Layer 3 of a small transformer language model trained on English Wikipedia (13 layers, counted from 0, width 96).
Take only the direct path to the model's output, skipping the later layers: a vector added to the residual stream pushes a token's score in proportion to its dot product with that token's output vector.

Output vectors of the tokens that the questions are about. A number n stands for n times 0.019.
"port": 13 -2 14 -15 2 9 -49 12 -10 -29 0 -8 -1 22 33 1 -80 -12 30 -11 4 20 23 9 23 15 29 -5 -20 26 34 2 0 -12 9 -3 3 5 -44 8 -2 10 16 -2 28 -20 7 5 -30 -5 -21 14 7 5 18 -10 -28 -42 21 -56 1 -14 10 8 9 14 23 22 -28 -33 -19 -8 -1 12 14 -33 2 -21 -2 5 40 2 19 12 -31 -5 29 9 9 -16 10 -57 27 -33 33 27
"ficial": 69 -23 34 22 -11 -48 -23 -22 19 -45 -7 -57 37 3 -17 -41 6 -26 52 -18 7 44 15 6 -22 51 26 16 -13 -13 -41 -16 -51 -81 5 62 6 -21 -45 25 -1 -10 40 21 45 -9 57 -6 26 42 -11 17 39 45 -42 -8 36 -19 58 -93 0 -34 -36 14 16 25 41 54 -19 -35 -27 -20 38 30 6 23 -12 10 -10 -8 -30 -27 47 16 -65 37 12 -55 -65 13 26 -3 -5 -39 26 -37
" extent": 0 33 27 52 25 -16 -5 8 15 1 7 -66 48 -29 24 -14 -7 -34 -1 -33 -34 32 -1 -45 19 -6 22 67 2 35 3 14 -60 0 2 43 35 -15 -60 -1 35 -2 6 12 10 -27 3 14 36 9 -31 -11 45 38 37 7 32 -39 18 -75 -42 -8 -16 30 36 16 -41 28 -44 11 -32 12 61 -30 -56 -20 15 -17 7 -16 -42 -13 25 13 -63 11 -80 -14 -53 12 60 63 34 -29 23 -48
" independence": 5 22 25 24 5 -20 -26 24 7 -35 -33 -40 40 -24 -41 9 -4 -18 13 -27 -22 41 41 -24 -14 13 8 39 -32 36 16 -9 -5 -49 31 40 24 5 5 -29 -35 13 32 -30 13 -13 23 -18 21 -11 3 20 22 -2 5 0 0 3 23 -22 7 -14 -37 62 15 -39 -22 20 -40 21 -17 15 5 -3 -20 11 -29 25 16 -12 -26 -3 48 -12 -18 -7 12 14 -23 11 3 -2 6 -31 27 -31
"abad": 53 -7 10 -13 24 1 41 25 2 10 -31 -27 47 -13 3 -47 -32 -28 4 -16 -2 14 81 5 1 -18 32 20 18 0 -13 -6 -25 -38 33 33 -3 -8 -30 -14 -16 21 -7 -40 62 -29 45 4 11 15 18 32 33 -31 27 12 -4 -29 15 -80 -19 -22 15 58 3 -13 6 -7 -43 4 -61 25 32 17 -9 -24 4 20 -4 -7 -8 6 21 -27 -4 -49 -26 10 -59 25 50 -12 1 -49 -15 14
"ective": 13 13 -16 -10 52 18 -40 9 21 -2 34 3 39 -23 9 24 -61 -45 -48 -1 7 -16 -21 -49 18 2 2 64 1 2 -6 -18 -17 -63 21 41 12 -12 -46 3 9 44 29 -41 52 -29 37 -40 20 46 -10 16 94 25 22 -13 41 -36 -12 -66 -71 -25 -38 39 16 -16 -39 67 -91 -12 -10 11 -12 10 -31 21 17 2 -15 -32 -26 35 53 23 -28 23 -10 -3 -20 -5 71 -7 16 -28 9 3
"da": -18 -26 5 -9 -12 33 15 -34 2 -7 -9 28 -2 -5 -6 16 6 -41 -4 -18 16 48 6 17 3 29 -10 -17 -15 -16 0 -25 24 3 22 25 -7 -25 10 14 42 -4 1 -26 28 -3 -9 -3 37 -5 15 2 -20 13 0 -2 19 -9 -6 -42 -49 10 -4 8 17 -3 15 -12 -42 8 -13 37 23 11 -22 19 11 -21 0 0 6 22 -11 -9 33 -20 3 -8 -21 10 1 4 -31 16 9 -39
" Commission": 17 -11 24 33 13 -2 -2 -35 39 -5 -4 5 29 -8 44 -8 -16 3 8 -35 -19 23 26 -37 27 -10 -9 22 -3 23 23 10 -55 -14 21 23 14 19 -37 -35 -33 8 20 7 20 16 32 16 13 -10 -24 7 10 20 14 -25 22 -40 12 -22 -3 -22 -40 9 11 -31 -14 24 -14 -39 10 11 59 24 -6 -31 -23 3 -20 -13 0 -27 2 5 -6 -29 -27 31 6 21 3 -13 -15 -10 31 -28
"divide": 30 -7 35 5 15 -31 -18 -7 14 -46 -22 -37 5 -47 23 8 -15 -27 32 -22 0 37 24 1 2 18 13 23 -29 48 3 -4 -17 -9 18 45 29 20 7 1 6 27 20 -36 46 10 49 17 36 -2 -4 3 60 -17 55 20 11 8 12 9 -51 -27 -17 -6 8 38 -42 43 -28 -19 -25 0 -2 -21 -11 -4 -22 -1 -24 -34 -43 -20 -1 -8 -40 -17 -1 -18 -32 0 13 22 20 -35 10 -55
" alone": -2 21 46 33 28 -42 10 2 12 -22 -25 -4 27 -34 10 21 40 5 26 -9 -15 -26 56 5 -16 5 6 -9 29 5 -30 1 34 -30 6 24 10 -35 8 4 1 -10 46 0 19 -50 33 -27 -6 -35 -59 39 6 11 6 3 0 11 26 -14 15 -21 -15 -26 11 -2 -11 5 -17 27 -16 24 -1 -4 7 -31 -16 -1 1 -24 -51 -20 25 41 -38 -6 -6 -19 -4 25 37 6 -26 -20 1 -25
"ets": 7 -6 -10 -42 39 -35 -33 -1 9 38 19 -29 16 -6 14 35 14 -19 5 -12 -2 -8 19 -7 -37 -17 19 38 11 22 2 26 -30 -19 -4 6 -7 -15 -5 31 -46 10 41 4 41 18 -19 39 10 23 -30 26 1 -71 36 -42 -16 -24 19 57 30 -37 -15 -5 21 -39 4 9 -48 -1 -41 13 -11 19 16 16 -26 -22 20 -33 -11 11 19 48 -7 14 15 -5 -17 18 28 -36 6 -36 0 -23
"ugh": 1 28 39 23 14 8 15 -3 1 -20 -7 -18 -8 -34 61 19 -24 -39 37 -7 -30 -15 17 -59 -35 14 -21 33 -60 -29 -45 31 -17 0 44 46 4 -33 -8 -55 -22 -4 15 -60 31 -41 22 56 17 -13 3 14 56 -10 31 -7 40 -24 16 6 -54 -35 -37 45 24 -33 -19 16 -63 34 -19 -1 22 25 -21 13 -17 -12 55 -24 -9 -7 -18 50 -30 52 -2 -50 -42 28 26 22 -21 43 73 -10
" Windows": 5 1 13 25 41 -34 -26 -11 5 -8 -17 1 27 -1 17 12 -30 -3 30 -31 1 21 17 -19 -27 26 0 29 4 26 -6 10 -32 -51 -20 6 19 13 -44 -53 -25 -22 31 6 21 -29 9 17 75 21 -4 31 49 54 14 -39 21 -14 -1 -27 -1 -53 -24 -28 -2 -3 3 26 -25 -50 -9 27 7 67 -17 -14 -25 9 18 -12 -8 -19 19 1 5 9 12 -46 -6 37 15 2 -16 -59 36 -2
" magnitude": 23 6 -11 18 28 17 -14 -23 34 -21 -49 -12 38 8 -2 -36 -40 -3 42 -40 -35 51 14 -38 -7 -11 -14 17 2 10 11 -6 6 -7 43 19 29 32 -16 -79 -2 -4 13 54 24 -39 -8 14 23 30 -4 2 73 13 -11 -16 12 -19 37 0 9 -15 -1 14 16 -12 13 46 -91 1 6 -24 49 -16 -71 -27 -9 -19 -21 -39 -21 -22 37 34 0 -3 -46 -17 -7 74 23 31 -14 -54 -13 11
"elo": -9 24 39 46 5 -19 -33 22 41 -8 17 -18 4 -33 -47 19 26 -58 17 -27 -4 5 39 -30 0 11 27 1 21 59 -40 -4 56 -17 -14 -22 9 20 14 -41 -22 7 16 -15 45 26 14 4 9 39 -4 17 31 -6 48 -55 12 -16 13 -19 -17 -6 -72 13 22 -41 -2 28 -22 2 -40 15 -40 3 -12 -29 16 -24 -2 -8 -8 15 -4 -43 5 24 11 11 -6 46 -16 15 -27 -61 33 -22
"boro": 16 8 31 19 82 -15 -35 -8 32 -32 -35 -3 22 -12 45 -10 -61 -15 41 -36 -38 40 40 -15 -36 12 21 -21 -9 -4 13 9 -30 2 20 -1 4 -22 -9 -30 10 -4 26 -30 57 -50 39 -14 -15 27 -19 3 26 -22 17 3 43 -28 24 -54 -45 -19 -33 42 14 -6 -28 10 -27 -9 -28 17 27 42 -16 -22 -7 -10 29 -30 49 8 24 8 -4 2 -12 18 -14 26 32 -10 -16 3 -20 -10
" anniversary": 23 50 44 7 23 -26 15 -37 -15 -39 -65 -29 56 1 -20 16 -19 -6 23 -24 -38 64 28 -15 -15 52 -18 52 -13 15 13 20 -9 -24 3 -5 26 -1 16 -41 0 9 19 13 20 10 -8 -5 56 -15 8 1 58 35 -13 -9 -22 -36 75 16 -1 -29 -2 28 11 -22 -67 32 -19 29 -4 -37 42 -24 -53 -52 -28 28 4 -50 -36 -3 53 -3 -3 20 -12 -13 -14 4 33 -18 -8 -40 -18 -29
"elli": -8 35 2 29 63 6 -32 5 6 -26 19 -4 -4 -23 -18 -22 -16 -55 18 -3 -23 16 12 -18 33 29 13 26 9 11 -19 -25 5 7 -50 37 5 1 -29 -14 -49 -23 39 17 43 15 24 16 -12 9 -37 10 24 22 -2 -45 48 -27 -8 -3 -20 6 19 12 22 -6 14 40 -33 -15 -33 -19 14 -26 -28 -28 -1 13 49 -11 -2 14 32 -7 -19 -26 -10 -6 -2 9 17 1 -1 -18 11 -17
"aught": 11 38 21 -19 39 -15 16 -5 -15 0 24 -50 8 -33 5 12 19 4 17 -11 -27 -40 12 -46 -10 -17 24 52 26 -17 -43 -2 -34 -27 9 22 16 -10 76 -11 -28 22 4 -3 39 0 33 2 5 12 -8 22 60 -14 39 -10 16 -47 54 -66 -26 -35 -31 47 21 2 14 46 -44 -18 -54 18 -16 -20 -22 -6 -12 12 30 12 23 -26 -1 -9 -58 49 -52 -19 -28 22 33 19 12 15 -37 -13
"Information": 15 29 7 -7 6 8 18 -15 -9 -22 12 -28 21 -2 31 -36 -18 -39 6 -27 -3 21 37 3 -18 33 -19 27 -4 27 -3 13 -17 -25 -4 19 23 -8 -20 -67 -6 -5 15 -23 46 -7 22 -22 -10 17 7 -2 27 31 44 -24 40 -21 21 -5 4 -41 -21 0 6 9 -21 41 -68 -35 -36 44 17 30 -14 3 -1 -14 2 -22 -8 -4 21 -40 -17 40 -20 16 -20 -1 10 26 -5 28 4 -24

Output weights of attention head 0. The head adds the sum of these rows, row i times number i of z. A number n stands for n times 0.0029.
o0: 1 11 -12 -40 30 10 11 -16 0 11 -43 44 -13 34 2 -1 -3 -52 7 -8 2 -28 29 18 -11 1 15 -2 -18 -2 35 -29 4 -32 29 55 49 -35 -27 -70 17 -22 21 26 5 -12 44 -11 -18 -32 -8 -27 -11 -11 -2 -2 -2 45 -35 -1 9 3 1 -14 26 -16 -7 27 -26 22 -14 21 25 -42 -39 -20 30 -23 6 36 41 -9 19 24 -45 -2 -19 28 -45 -8 54 -28 8 -18 23 61
o1: -33 33 44 -1 8 -23 -37 32 -57 -28 -62 36 56 -18 44 -35 -9 10 -8 -15 -26 -27 9 -79 -19 5 42 -8 42 -9 -11 -5 -12 -34 -27 -1 52 15 41 54 -43 -7 35 -1 33 -59 -1 42 -10 54 38 -28 -9 -40 -9 -31 6 -40 10 -26 -19 -10 4 32 -27 30 -13 -11 45 -12 -36 -1 -19 -18 -49 -43 44 12 4 21 42 8 -8 12 -7 9 10 36 48 40 -1 6 18 -11 17 13
o2: 4 27 -5 4 15 -2 -39 -2 -28 -11 46 -24 -3 -4 -21 8 -32 42 24 29 -27 -40 7 -27 31 9 -15 27 -27 6 42 -11 -49 -34 -22 60 12 26 -2 0 6 -5 2 28 -12 -21 -2 -12 3 -19 17 9 19 -4 5 41 41 11 -18 -50 -19 -29 21 21 14 -17 -51 -14 -8 -7 -13 30 -7 10 -4 -18 27 -26 2 51 -21 81 -13 11 38 14 -44 25 -28 -72 37 -5 -17 -13 6 27
o3: 44 17 36 29 27 -64 10 22 -3 -2 -28 -11 -15 -3 -11 -40 -33 -9 -23 48 5 35 17 32 36 -4 -26 8 -15 -41 5 41 -15 -42 -3 23 -20 -2 -18 9 -2 -55 -11 10 -30 -8 -9 8 -1 -38 -11 45 -23 23 -3 -3 -28 -7 -38 31 -15 2 31 11 28 -43 -42 47 39 10 32 22 -1 26 -5 10 -3 -25 -29 3 -30 -7 12 -20 -2 -67 3 -1 -30 29 21 11 39 24 -12 8
o4: -37 12 -46 -49 32 0 -27 20 18 28 -3 -28 -13 45 -20 -11 -32 -77 3 21 12 3 0 -26 12 -15 52 -8 -30 -5 -1 24 -19 -3 -18 -37 11 -4 11 -1 -18 -20 21 18 26 -2 -35 27 -21 21 18 28 -14 56 -29 10 -13 5 -24 -32 -8 44 -16 -36 -14 2 1 11 27 20 13 24 13 7 -50 11 15 47 -22 12 -13 -6 -31 17 28 -7 25 28 -3 -29 -34 53 -30 25 -20 30
o5: -40 27 -38 -12 14 7 -28 9 -35 -26 22 5 -31 6 -13 19 -37 -14 -11 -25 -17 -39 18 27 3 23 8 1 32 -14 -9 -32 37 39 -10 45 58 -3 -1 21 -2 -7 -57 48 -13 -7 6 39 -39 -22 5 0 -71 -1 50 50 36 5 -18 60 -18 -18 -14 41 73 -54 -38 -5 -1 -5 -18 -25 -14 6 15 11 -41 -2 -27 10 33 1 -22 47 -14 -13 -12 -27 10 30 0 -12 17 41 -30 -13
o6: -8 -11 13 55 29 17 -33 -46 21 9 34 19 -25 -8 46 -14 -13 -13 22 -8 -21 15 20 11 -67 -7 -21 17 10 20 24 12 1 30 2 -14 -44 5 -13 21 16 -39 67 -14 -25 43 22 -26 21 -10 3 11 0 23 -9 21 2 -40 9 7 18 54 39 -11 -23 -2 -20 -38 4 -19 24 15 3 4 -64 15 -33 -53 51 18 -11 11 8 -20 -6 -8 -22 5 47 -16 -35 -12 -51 -26 -1 -9
o7: -17 -29 -42 10 4 -10 31 3 -28 -3 20 7 -9 50 -60 49 -17 28 33 -19 -52 -6 30 -16 3 28 9 0 13 -3 -49 -6 -11 -6 4 48 24 -4 13 -71 -18 -38 42 -5 6 -28 4 9 -2 6 68 -23 13 15 -26 11 -4 13 -57 47 -32 0 32 8 -51 21 -6 -1 -13 71 28 -49 8 14 3 23 1 21 -17 -7 -60 -39 71 -14 23 33 -31 -24 -5 22 36 -38 -57 1 33 29
o8: -51 67 -22 9 34 10 34 -38 10 46 9 18 -14 7 32 -41 4 4 44 -16 19 -30 11 9 -4 -49 -9 -3 -22 25 -5 -12 6 -22 19 50 -7 -1 -89 26 -25 -40 -15 9 -12 20 20 -1 0 5 -45 -23 37 58 5 6 -17 33 -54 5 -19 -3 -19 -24 -6 67 17 1 55 -23 -16 -26 39 18 5 5 5 -27 -4 5 -42 15 -18 4 -4 19 -12 3 -20 -3 -30 -20 -26 28 -17 28
o9: 0 -34 47 46 -3 -4 21 6 29 15 -22 -11 -11 19 10 -13 -31 8 -29 -32 26 -28 -9 35 26 2 56 -27 -39 58 35 13 8 8 -24 14 -36 35 0 5 -10 -3 0 -58 1 4 53 -15 -13 15 3 16 -4 16 -19 -25 -32 -51 9 -27 -43 -47 21 -11 39 -2 40 15 16 -43 25 -41 14 -12 12 10 42 -37 -21 -22 -12 34 -21 12 13 5 -11 -54 -3 35 43 -35 -2 -5 24 23
o10: 37 -6 17 -46 -29 -10 14 7 -1 -16 -4 31 17 -26 14 -21 -34 -25 22 -39 19 -14 6 45 -10 60 -39 -3 -16 -1 5 39 4 41 31 34 -25 -28 -21 -47 22 26 -3 43 -3 52 -10 18 18 10 17 -7 -22 14 16 -1 3 -23 -36 5 15 -35 28 14 29 31 -9 4 -10 -13 -40 0 35 20 -37 -41 -2 10 26 -30 8 20 24 -22 30 -45 29 -10 -23 -24 -1 3 -62 -23 -57 -31
o11: -47 33 -5 -33 11 -26 -27 -8 1 -3 -42 -16 7 6 -32 19 21 -32 12 12 39 -34 22 -29 22 47 -10 42 -24 -47 26 -10 -33 24 1 3 -11 -17 -6 -47 -14 35 0 -68 32 57 0 52 -11 -14 -2 -13 -16 1 31 -10 -52 6 53 -6 -12 -10 23 43 28 17 -40 22 7 -21 38 -1 23 -14 24 41 -33 24 50 10 -12 -20 10 43 -3 -22 -20 20 -18 -32 9 -54 1 -5 -2 9
o12: 11 9 -58 -26 -30 5 -7 -5 46 16 -23 -9 32 -17 -25 -7 -6 55 13 -8 9 -3 -23 18 -45 -4 22 -10 -16 24 11 0 -31 -26 15 -5 5 18 -2 16 19 11 17 -3 -31 22 -24 -19 44 21 37 39 -49 -13 18 -15 -17 -4 11 -27 -5 20 12 -22 62 -17 -9 -24 -2 9 5 8 17 -50 -17 3 29 -32 -19 -3 -14 -3 48 11 -31 -43 -35 9 37 -2 -24 -20 7 55 12 -1
o13: 27 9 -13 -46 12 15 25 36 12 -39 -6 37 -6 -33 -11 -15 -11 -8 33 40 56 24 -2 -24 -3 -9 36 -12 -44 24 0 17 28 -29 22 24 -19 -27 37 -13 -30 -38 -42 39 20 -16 20 14 -18 40 49 -59 9 8 -2 -38 -6 37 -7 -7 -19 33 7 -23 -17 27 -25 -7 -23 -33 13 -3 -50 -54 -11 58 6 -38 -27 30 14 -24 59 13 -26 -50 -1 -16 44 -4 50 49 -34 -41 -3 14
o14: -19 55 15 12 -17 -3 3 30 75 -19 10 -42 -1 6 -10 9 21 -1 -3 -6 -18 -24 43 -40 -36 9 34 67 -51 -2 2 -51 30 -53 -13 1 -63 -49 49 24 16 30 3 24 -47 20 -14 20 16 10 -33 -23 -51 9 -19 51 25 8 4 0 18 43 -3 -34 5 4 -31 11 -9 -59 21 38 -61 -18 45 22 -4 32 46 -17 38 -5 -21 29 -19 7 -29 -9 7 33 -47 10 -7 -32 9 -10
o15: -19 71 -14 -14 58 11 -17 45 -32 10 -12 14 -18 29 5 18 -12 2 -10 1 21 19 4 0 12 16 -42 -43 -7 -25 28 -19 -6 19 4 -5 6 -72 20 -20 32 -22 17 -32 14 3 -3 -43 25 -47 34 19 -37 -25 -5 -3 18 -40 -8 22 52 -54 -10 42 3 25 -1 -3 15 -13 -34 17 27 43 -29 12 4 -51 81 14 -17 2 -1 -4 -24 -24 32 16 -2 -39 3 -2 -11 45 -14 -24
o16: -33 -7 -21 -52 13 8 -15 -20 -10 -20 14 -26 8 -49 0 7 -33 -50 39 24 -25 41 11 -1 -2 31 -40 -20 -43 59 24 34 24 0 41 48 6 -46 26 21 34 10 19 15 9 2 20 -6 63 -18 41 11 -8 -19 49 5 -32 1 -1 -2 20 -30 -37 15 -17 -24 -17 -7 -14 39 2 -40 8 -17 -10 -21 22 30 10 0 -2 30 -3 -30 -49 -29 -7 15 13 -34 -39 -23 23 27 16 13
o17: 20 -7 16 8 -5 -31 22 50 -49 54 -25 -25 -11 9 0 -2 40 -15 -22 9 -12 -46 -18 -3 3 31 21 33 -18 -32 0 28 35 -50 40 -19 58 7 -8 17 8 -38 41 -5 -27 0 -1 -17 32 -13 15 -12 14 -37 8 3 10 -1 -9 -19 25 -25 -64 -13 17 -26 -2 20 -17 11 54 1 -16 -14 -50 -3 -19 53 12 -23 -21 8 -32 1 23 16 -59 17 -35 70 2 48 10 -14 -34 -5
o18: -1 10 45 24 26 -16 17 18 -45 11 58 53 -7 -27 -23 8 -4 3 3 13 -19 -8 28 35 -6 -39 -21 -41 -13 -51 -20 -24 24 30 -30 2 -10 3 -1 16 44 -19 2 -43 -25 -7 23 -8 6 27 -16 -17 67 10 -7 -22 -15 1 41 -36 16 7 9 -46 -24 4 -5 -22 -13 2 31 -12 -24 12 -21 16 -4 -40 25 -4 20 -24 13 3 33 50 -13 -6 6 -13 72 -25 28 -13 -43 25
o19: -10 26 44 29 2 -2 -20 24 -13 26 -26 39 -21 -21 14 -23 76 17 -39 -8 -6 -33 24 -33 -36 -3 35 -1 -3 -17 -56 -48 -30 -2 10 -19 33 -9 -37 31 9 40 -31 35 -10 -13 30 -38 20 45 -15 -7 7 8 28 10 -31 -18 3 -52 -6 -43 8 -14 -33 33 8 -51 -23 41 -2 8 -14 -24 -9 18 -2 -8 7 -15 29 21 49 58 -13 45 30 -23 32 18 22 29 -46 -14 -1 -17
o20: 45 31 -3 -17 -30 -13 -2 19 41 -6 14 -26 2 3 -41 25 -19 -3 -7 -79 9 34 -11 10 11 -38 39 44 -5 5 -16 -26 15 11 34 14 20 -31 18 31 -10 -11 -2 -5 -8 0 -19 16 -13 -24 22 20 -52 10 40 29 4 -38 -5 25 19 -21 -2 -60 -27 -20 46 -7 29 -38 31 23 17 -8 9 -11 -38 -9 26 -29 -7 -27 13 33 5 18 -22 20 -5 32 -10 -27 -31 -5 -19 24
o21: 17 -14 5 12 19 -10 -71 -25 3 -52 -37 15 16 -20 -25 34 14 -3 13 -8 -45 -13 -23 7 -25 -4 5 33 -4 -19 5 3 4 44 -39 -14 27 7 -13 53 36 4 30 43 -56 12 -33 2 -3 34 8 -40 -14 -35 -1 4 -5 -8 -17 38 52 -48 37 20 -17 -64 8 -25 3 -3 -22 18 9 -54 -8 -11 -13 -23 45 23 20 47 7 -17 9 8 89 -24 33 13 -13 41 -14 -6 -35 25
o22: -7 15 19 -9 -2 -14 14 -36 20 -8 -31 -3 10 -13 0 -10 23 53 -24 -1 -20 32 26 -12 20 26 23 39 25 -37 -43 33 33 11 2 7 -21 -17 16 58 -6 53 25 14 -24 -43 3 10 8 16 0 19 31 -25 34 -7 -84 -13 -4 40 -27 15 -12 -5 21 -41 38 17 17 -11 32 -31 -21 6 -38 -30 3 1 -18 -4 -25 -79 -3 -57 19 0 39 11 32 -3 -8 -10 -30 -12 -33 3
o23: -5 10 32 7 -2 13 -31 -8 26 -10 -14 -13 12 -2 -1 20 29 -2 -21 -10 -8 -17 -65 14 30 -24 10 -17 44 24 -15 44 -12 -16 29 -48 -11 18 29 29 -10 35 13 12 -9 -4 -45 40 41 43 18 -47 -4 24 29 24 -18 -8 1 13 34 7 6 -64 19 -37 -16 -14 6 -55 42 17 -31 -6 -38 26 -9 30 21 -7 19 1 -15 -10 15 16 22 -52 -31 22 -40 -13 -36 -30 52 -29
o24: -27 -32 20 13 13 -4 4 50 30 -20 52 12 -34 8 13 29 -14 10 0 -21 0 33 10 14 -10 -3 47 18 -16 27 -82 11 -21 -70 -4 5 41 -13 -2 20 29 -43 -2 -4 -39 65 6 -4 -61 -20 3 4 17 -11 48 -17 21 52 -32 -16 8 37 16 71 -15 -17 -13 3 6 22 22 -46 -36 21 1 -3 -36 15 -10 -46 32 -22 -5 39 -33 -9 -27 12 -29 -18 -22 1 -7 -48 36 39
o25: -6 21 51 6 11 19 -2 15 8 -18 -31 -6 -41 21 -18 25 27 -7 -19 8 45 21 -32 -42 -7 32 54 14 10 -20 0 -54 3 31 -10 -33 26 4 14 -12 6 41 7 -22 3 36 -14 42 -12 -2 -36 9 -5 47 6 4 -28 -91 -25 22 -19 -33 9 3 32 4 35 16 27 18 21 -22 -25 -8 25 -31 -2 -17 33 16 25 10 -75 -37 41 -37 -1 48 -53 -3 6 -16 -57 -9 -17 -8
o26: -16 -28 -7 -3 -7 -19 -25 -29 27 15 25 -20 15 0 9 -20 -4 69 8 -19 21 -24 -46 -31 -15 47 29 -19 -9 -14 -21 -35 -23 -42 -9 -42 4 11 17 0 58 -44 -19 -49 27 -14 43 11 -45 17 -3 0 34 46 12 -68 25 35 2 5 18 -21 -1 -55 -31 21 10 8 4 -21 9 -11 8 1 -10 9 -8 19 31 -30 32 30 -28 66 -28 7 43 2 48 55 -6 22 -29 -11 -14 -7
o27: -15 -25 -20 44 -8 -13 8 2 30 -6 2 3 -5 -50 42 -16 53 0 23 1 24 11 -20 -21 45 -3 -78 -4 25 18 -17 -14 8 -67 29 -6 -21 -3 -36 -32 -51 49 32 -22 2 -13 -48 -22 -39 31 -52 6 9 -4 9 18 -6 6 -18 -20 38 -1 9 1 78 12 28 11 -3 21 32 -31 39 -3 -6 -28 -5 24 15 -10 13 -21 20 -11 -33 9 32 21 -34 45 -21 19 -20 -2 -13 34
o28: -26 -11 1 22 47 2 -1 -21 23 -26 0 -2 49 21 -2 -38 27 29 30 -28 3 -22 3 36 6 24 42 9 -20 -5 37 24 -10 -69 17 31 -8 -30 26 31 -14 13 -20 0 29 18 -45 4 -9 27 -25 -33 -8 -42 9 -27 -16 -17 35 -7 50 3 -16 6 -12 -18 -26 19 28 -5 6 18 -21 8 -46 -75 -36 41 9 20 -24 3 43 -5 16 22 18 -69 -27 14 15 -7 7 -36 -15 -4
o29: 27 -3 -37 -4 17 -18 13 18 34 -1 11 -15 -15 46 22 -71 13 10 -1 -38 41 7 -19 -37 5 38 -9 -2 -28 3 -1 -52 -32 -25 5 6 28 -23 10 37 -16 49 20 7 -38 -34 16 20 -1 65 -17 2 41 18 24 1 -5 -4 -44 -3 -24 -17 -17 8 33 -9 31 41 -26 -23 -8 -8 -1 -10 53 37 -19 13 47 0 -48 9 -38 -4 21 0 -2 20 -5 -25 -31 -30 52 -42 0 -32
o30: 36 6 -1 12 -28 -29 -8 1 -16 12 -44 5 -15 -41 19 -31 -3 -4 18 7 23 -2 40 84 -12 -16 -6 9 -30 13 -29 -21 -19 55 -23 -16 16 -1 -20 -39 10 -52 -18 -7 -48 -7 0 6 30 3 77 -39 15 7 17 32 58 59 38 -1 -38 -53 -3 -26 12 -15 8 42 -25 -39 11 -26 -34 64 11 39 -4 3 -3 2 7 -36 17 -52 18 -3 -9 26 -3 -42 22 21 2 0 21 12
o31: 49 8 11 -17 -18 31 -15 -19 -14 -10 3 -37 -33 33 33 22 -24 -7 -4 8 -2 -29 -27 -6 -5 10 -9 -49 -20 -20 -3 40 14 19 -17 -95 -39 -37 25 32 13 44 22 -10 32 36 19 18 -13 13 -9 -21 -14 -18 -15 -27 -15 -32 35 -15 -18 14 -45 35 24 2 -2 -16 45 22 3 22 -28 -14 23 27 -55 -27 33 12 39 2 -38 -36 26 25 28 29 35 20 32 0 15 -26 -1 0

Each question shows a token from some text and the vector z that the head gathered there. A number n stands for n times 0.025.

":": 16 14 38 23 -7 -17 -21 -29 1 -21 -1 12 26 -6 3 -14 -34 -7 -19 11 -18 30 -10 -10 -8 -16 -20 44 7 36 50 -33
Which two tokens does it push up most, strongest first? " extent", "ficial"

" \"": 1 -35 -5 16 -3 3 18 -5 13 -11 11 -19 -14 -10 13 13 -6 19 13 0 -1 -27 6 -19 14 4 19 19 16 0 -3 -8
Pushed up most: " alone"

" eight": -1 15 36 23 -20 1 -8 11 -19 1 6 27 7 16 24 20 1 -1 -13 -19 7 3 0 -7 -7 2 -30 39 1 1 3 5
Pushed up most: " independence"

"hart": -2 9 27 -4 4 -11 39 -24 50 29 24 8 -1 -4 23 8 11 13 12 27 21 4 -2 11 14 50 8 16 -7 10 -17 -5
Pushed up most: " extent"

"0": -45 21 -20 -38 34 17 11 -38 -83 -8 18 38 13 -28 58 9 4 11 -24 21 40 62 24 36 -20 56 12 -5 23 25 -48 75
Which three tokens does it push up most, strongest first? "ets", "elo", "aught"

"5": -50 1 -37 7 34 5 11 -23 -45 -4 25 15 7 2 17 14 23 -18 -49 5 13 62 30 18 12 57 -3 9 56 16 -35 35
Pushed up most: "ets"

" |": 6 12 0 30 10 23 12 33 -16 -6 23 -3 4 20 3 10 28 11 -5 -1 -17 21 34 -16 2 -9 -19 -12 4 -17 -14 -14
Pushed down most: "ficial"

"don": 17 21 27 -5 -16 -22 3 -28 39 22 -5 -23 -16 -6 4 4 41 -34 4 -6 -14 -17 -5 10 2 3 -23 36 8 14 40 2
Pushed up most: "port"

" mid": 1 -33 13 14 -13 5 14 11 -11 13 7 11 13 30 16 -45 22 16 8 -13 23 -14 -8 10 44 1 -13 4 9 16 33 -23
Pushed down most: "boro"

"1": -17 -25 -7 17 -10 17 27 15 2 17 3 -12 -10 -7 26 -9 -16 3 9 -3 10 -3 5 -5 11 -13 -11 -10 -2 -14 3 12
Pushed down most: "ective"

")": -10 21 13 15 -30 1 -9 -5 -4 15 4 4 -20 -5 20 -12 -13 13 4 5 1 -14 17 -4 -15 12 37 -11 3 4 3 4
Pushed up most: "aught"

",": -7 -16 16 37 -14 7 6 24 20 -12 20 8 -5 14 -11 7 25 -3 -12 -30 14 -2 14 -29 24 -14 -6 -13 35 12 8 -31
Pushed down most: "elo"

" ": -12 -6 30 55 -39 -28 -10 4 21 -24 40 63 -12 36 2 -24 15 -3 7 -35 -25 18 -4 0 64 -20 -1 6 8 -17 55 -2
Which two tokens does it push up most, strongest first? "divide", " anniversary"

"ke": -2 -15 -10 16 -2 9 14 18 -9 12 -2 -26 -10 -6 14 2 -25 19 7 8 13 -13 -25 -14 23 -2 26 11 30 2 26 3
Which three tokens does it push up most, strongest first? "ficial", " Windows", " alone"

" Country": -5 -16 24 35 -27 -8 -4 5 5 -3 9 -8 -4 2 -18 2 -10 -10 4 -6 1 16 -8 -14 12 -20 1 11 2 9 26 -25
Pushed up most: "ficial"

"Associate": -18 -45 -6 23 -11 3 32 19 20 30 -3 -23 -1 7 44 -18 -31 1 17 -9 18 -12 2 14 18 2 19 27 3 7 13 -5
Pushed up most: "ficial"

" of": 6 29 48 -7 -21 8 -13 18 -9 -19 -36 21 -16 17 30 25 13 -16 2 -8 10 -24 -19 -31 -4 17 -16 25 3 3 -21 -9
Pushed down most: " Windows"

" when": 4 4 33 24 11 16 9 -15 10 1 -15 16 -15 -7 5 31 -6 14 -2 -20 -19 -4 -15 -20 39 39 -12 5 12 17 0 -1
Pushed up most: "elli"

"}": -35 -2 5 27 -20 30 -15 33 21 -2 -3 19 -32 24 1 4 1 -25 5 2 1 -24 31 -26 -21 6 23 -36 -25 -5 6 8
Pushed down most: " extent"

"3": -28 -26 12 39 -8 -2 11 14 24 -9 28 -20 -21 0 18 7 -17 9 2 -16 28 8 10 6 15 -8 0 -3 7 -1 20 -10
Pushed up most: " Windows"

" on": 16 -15 22 5 -6 2 -2 20 19 -16 30 38 -30 10 34 5 -27 23 -13 -9 11 -18 -16 -23 35 32 -4 2 7 -10 -16 -9
Which two tokens does it push up most, strongest first? "ugh", "elli"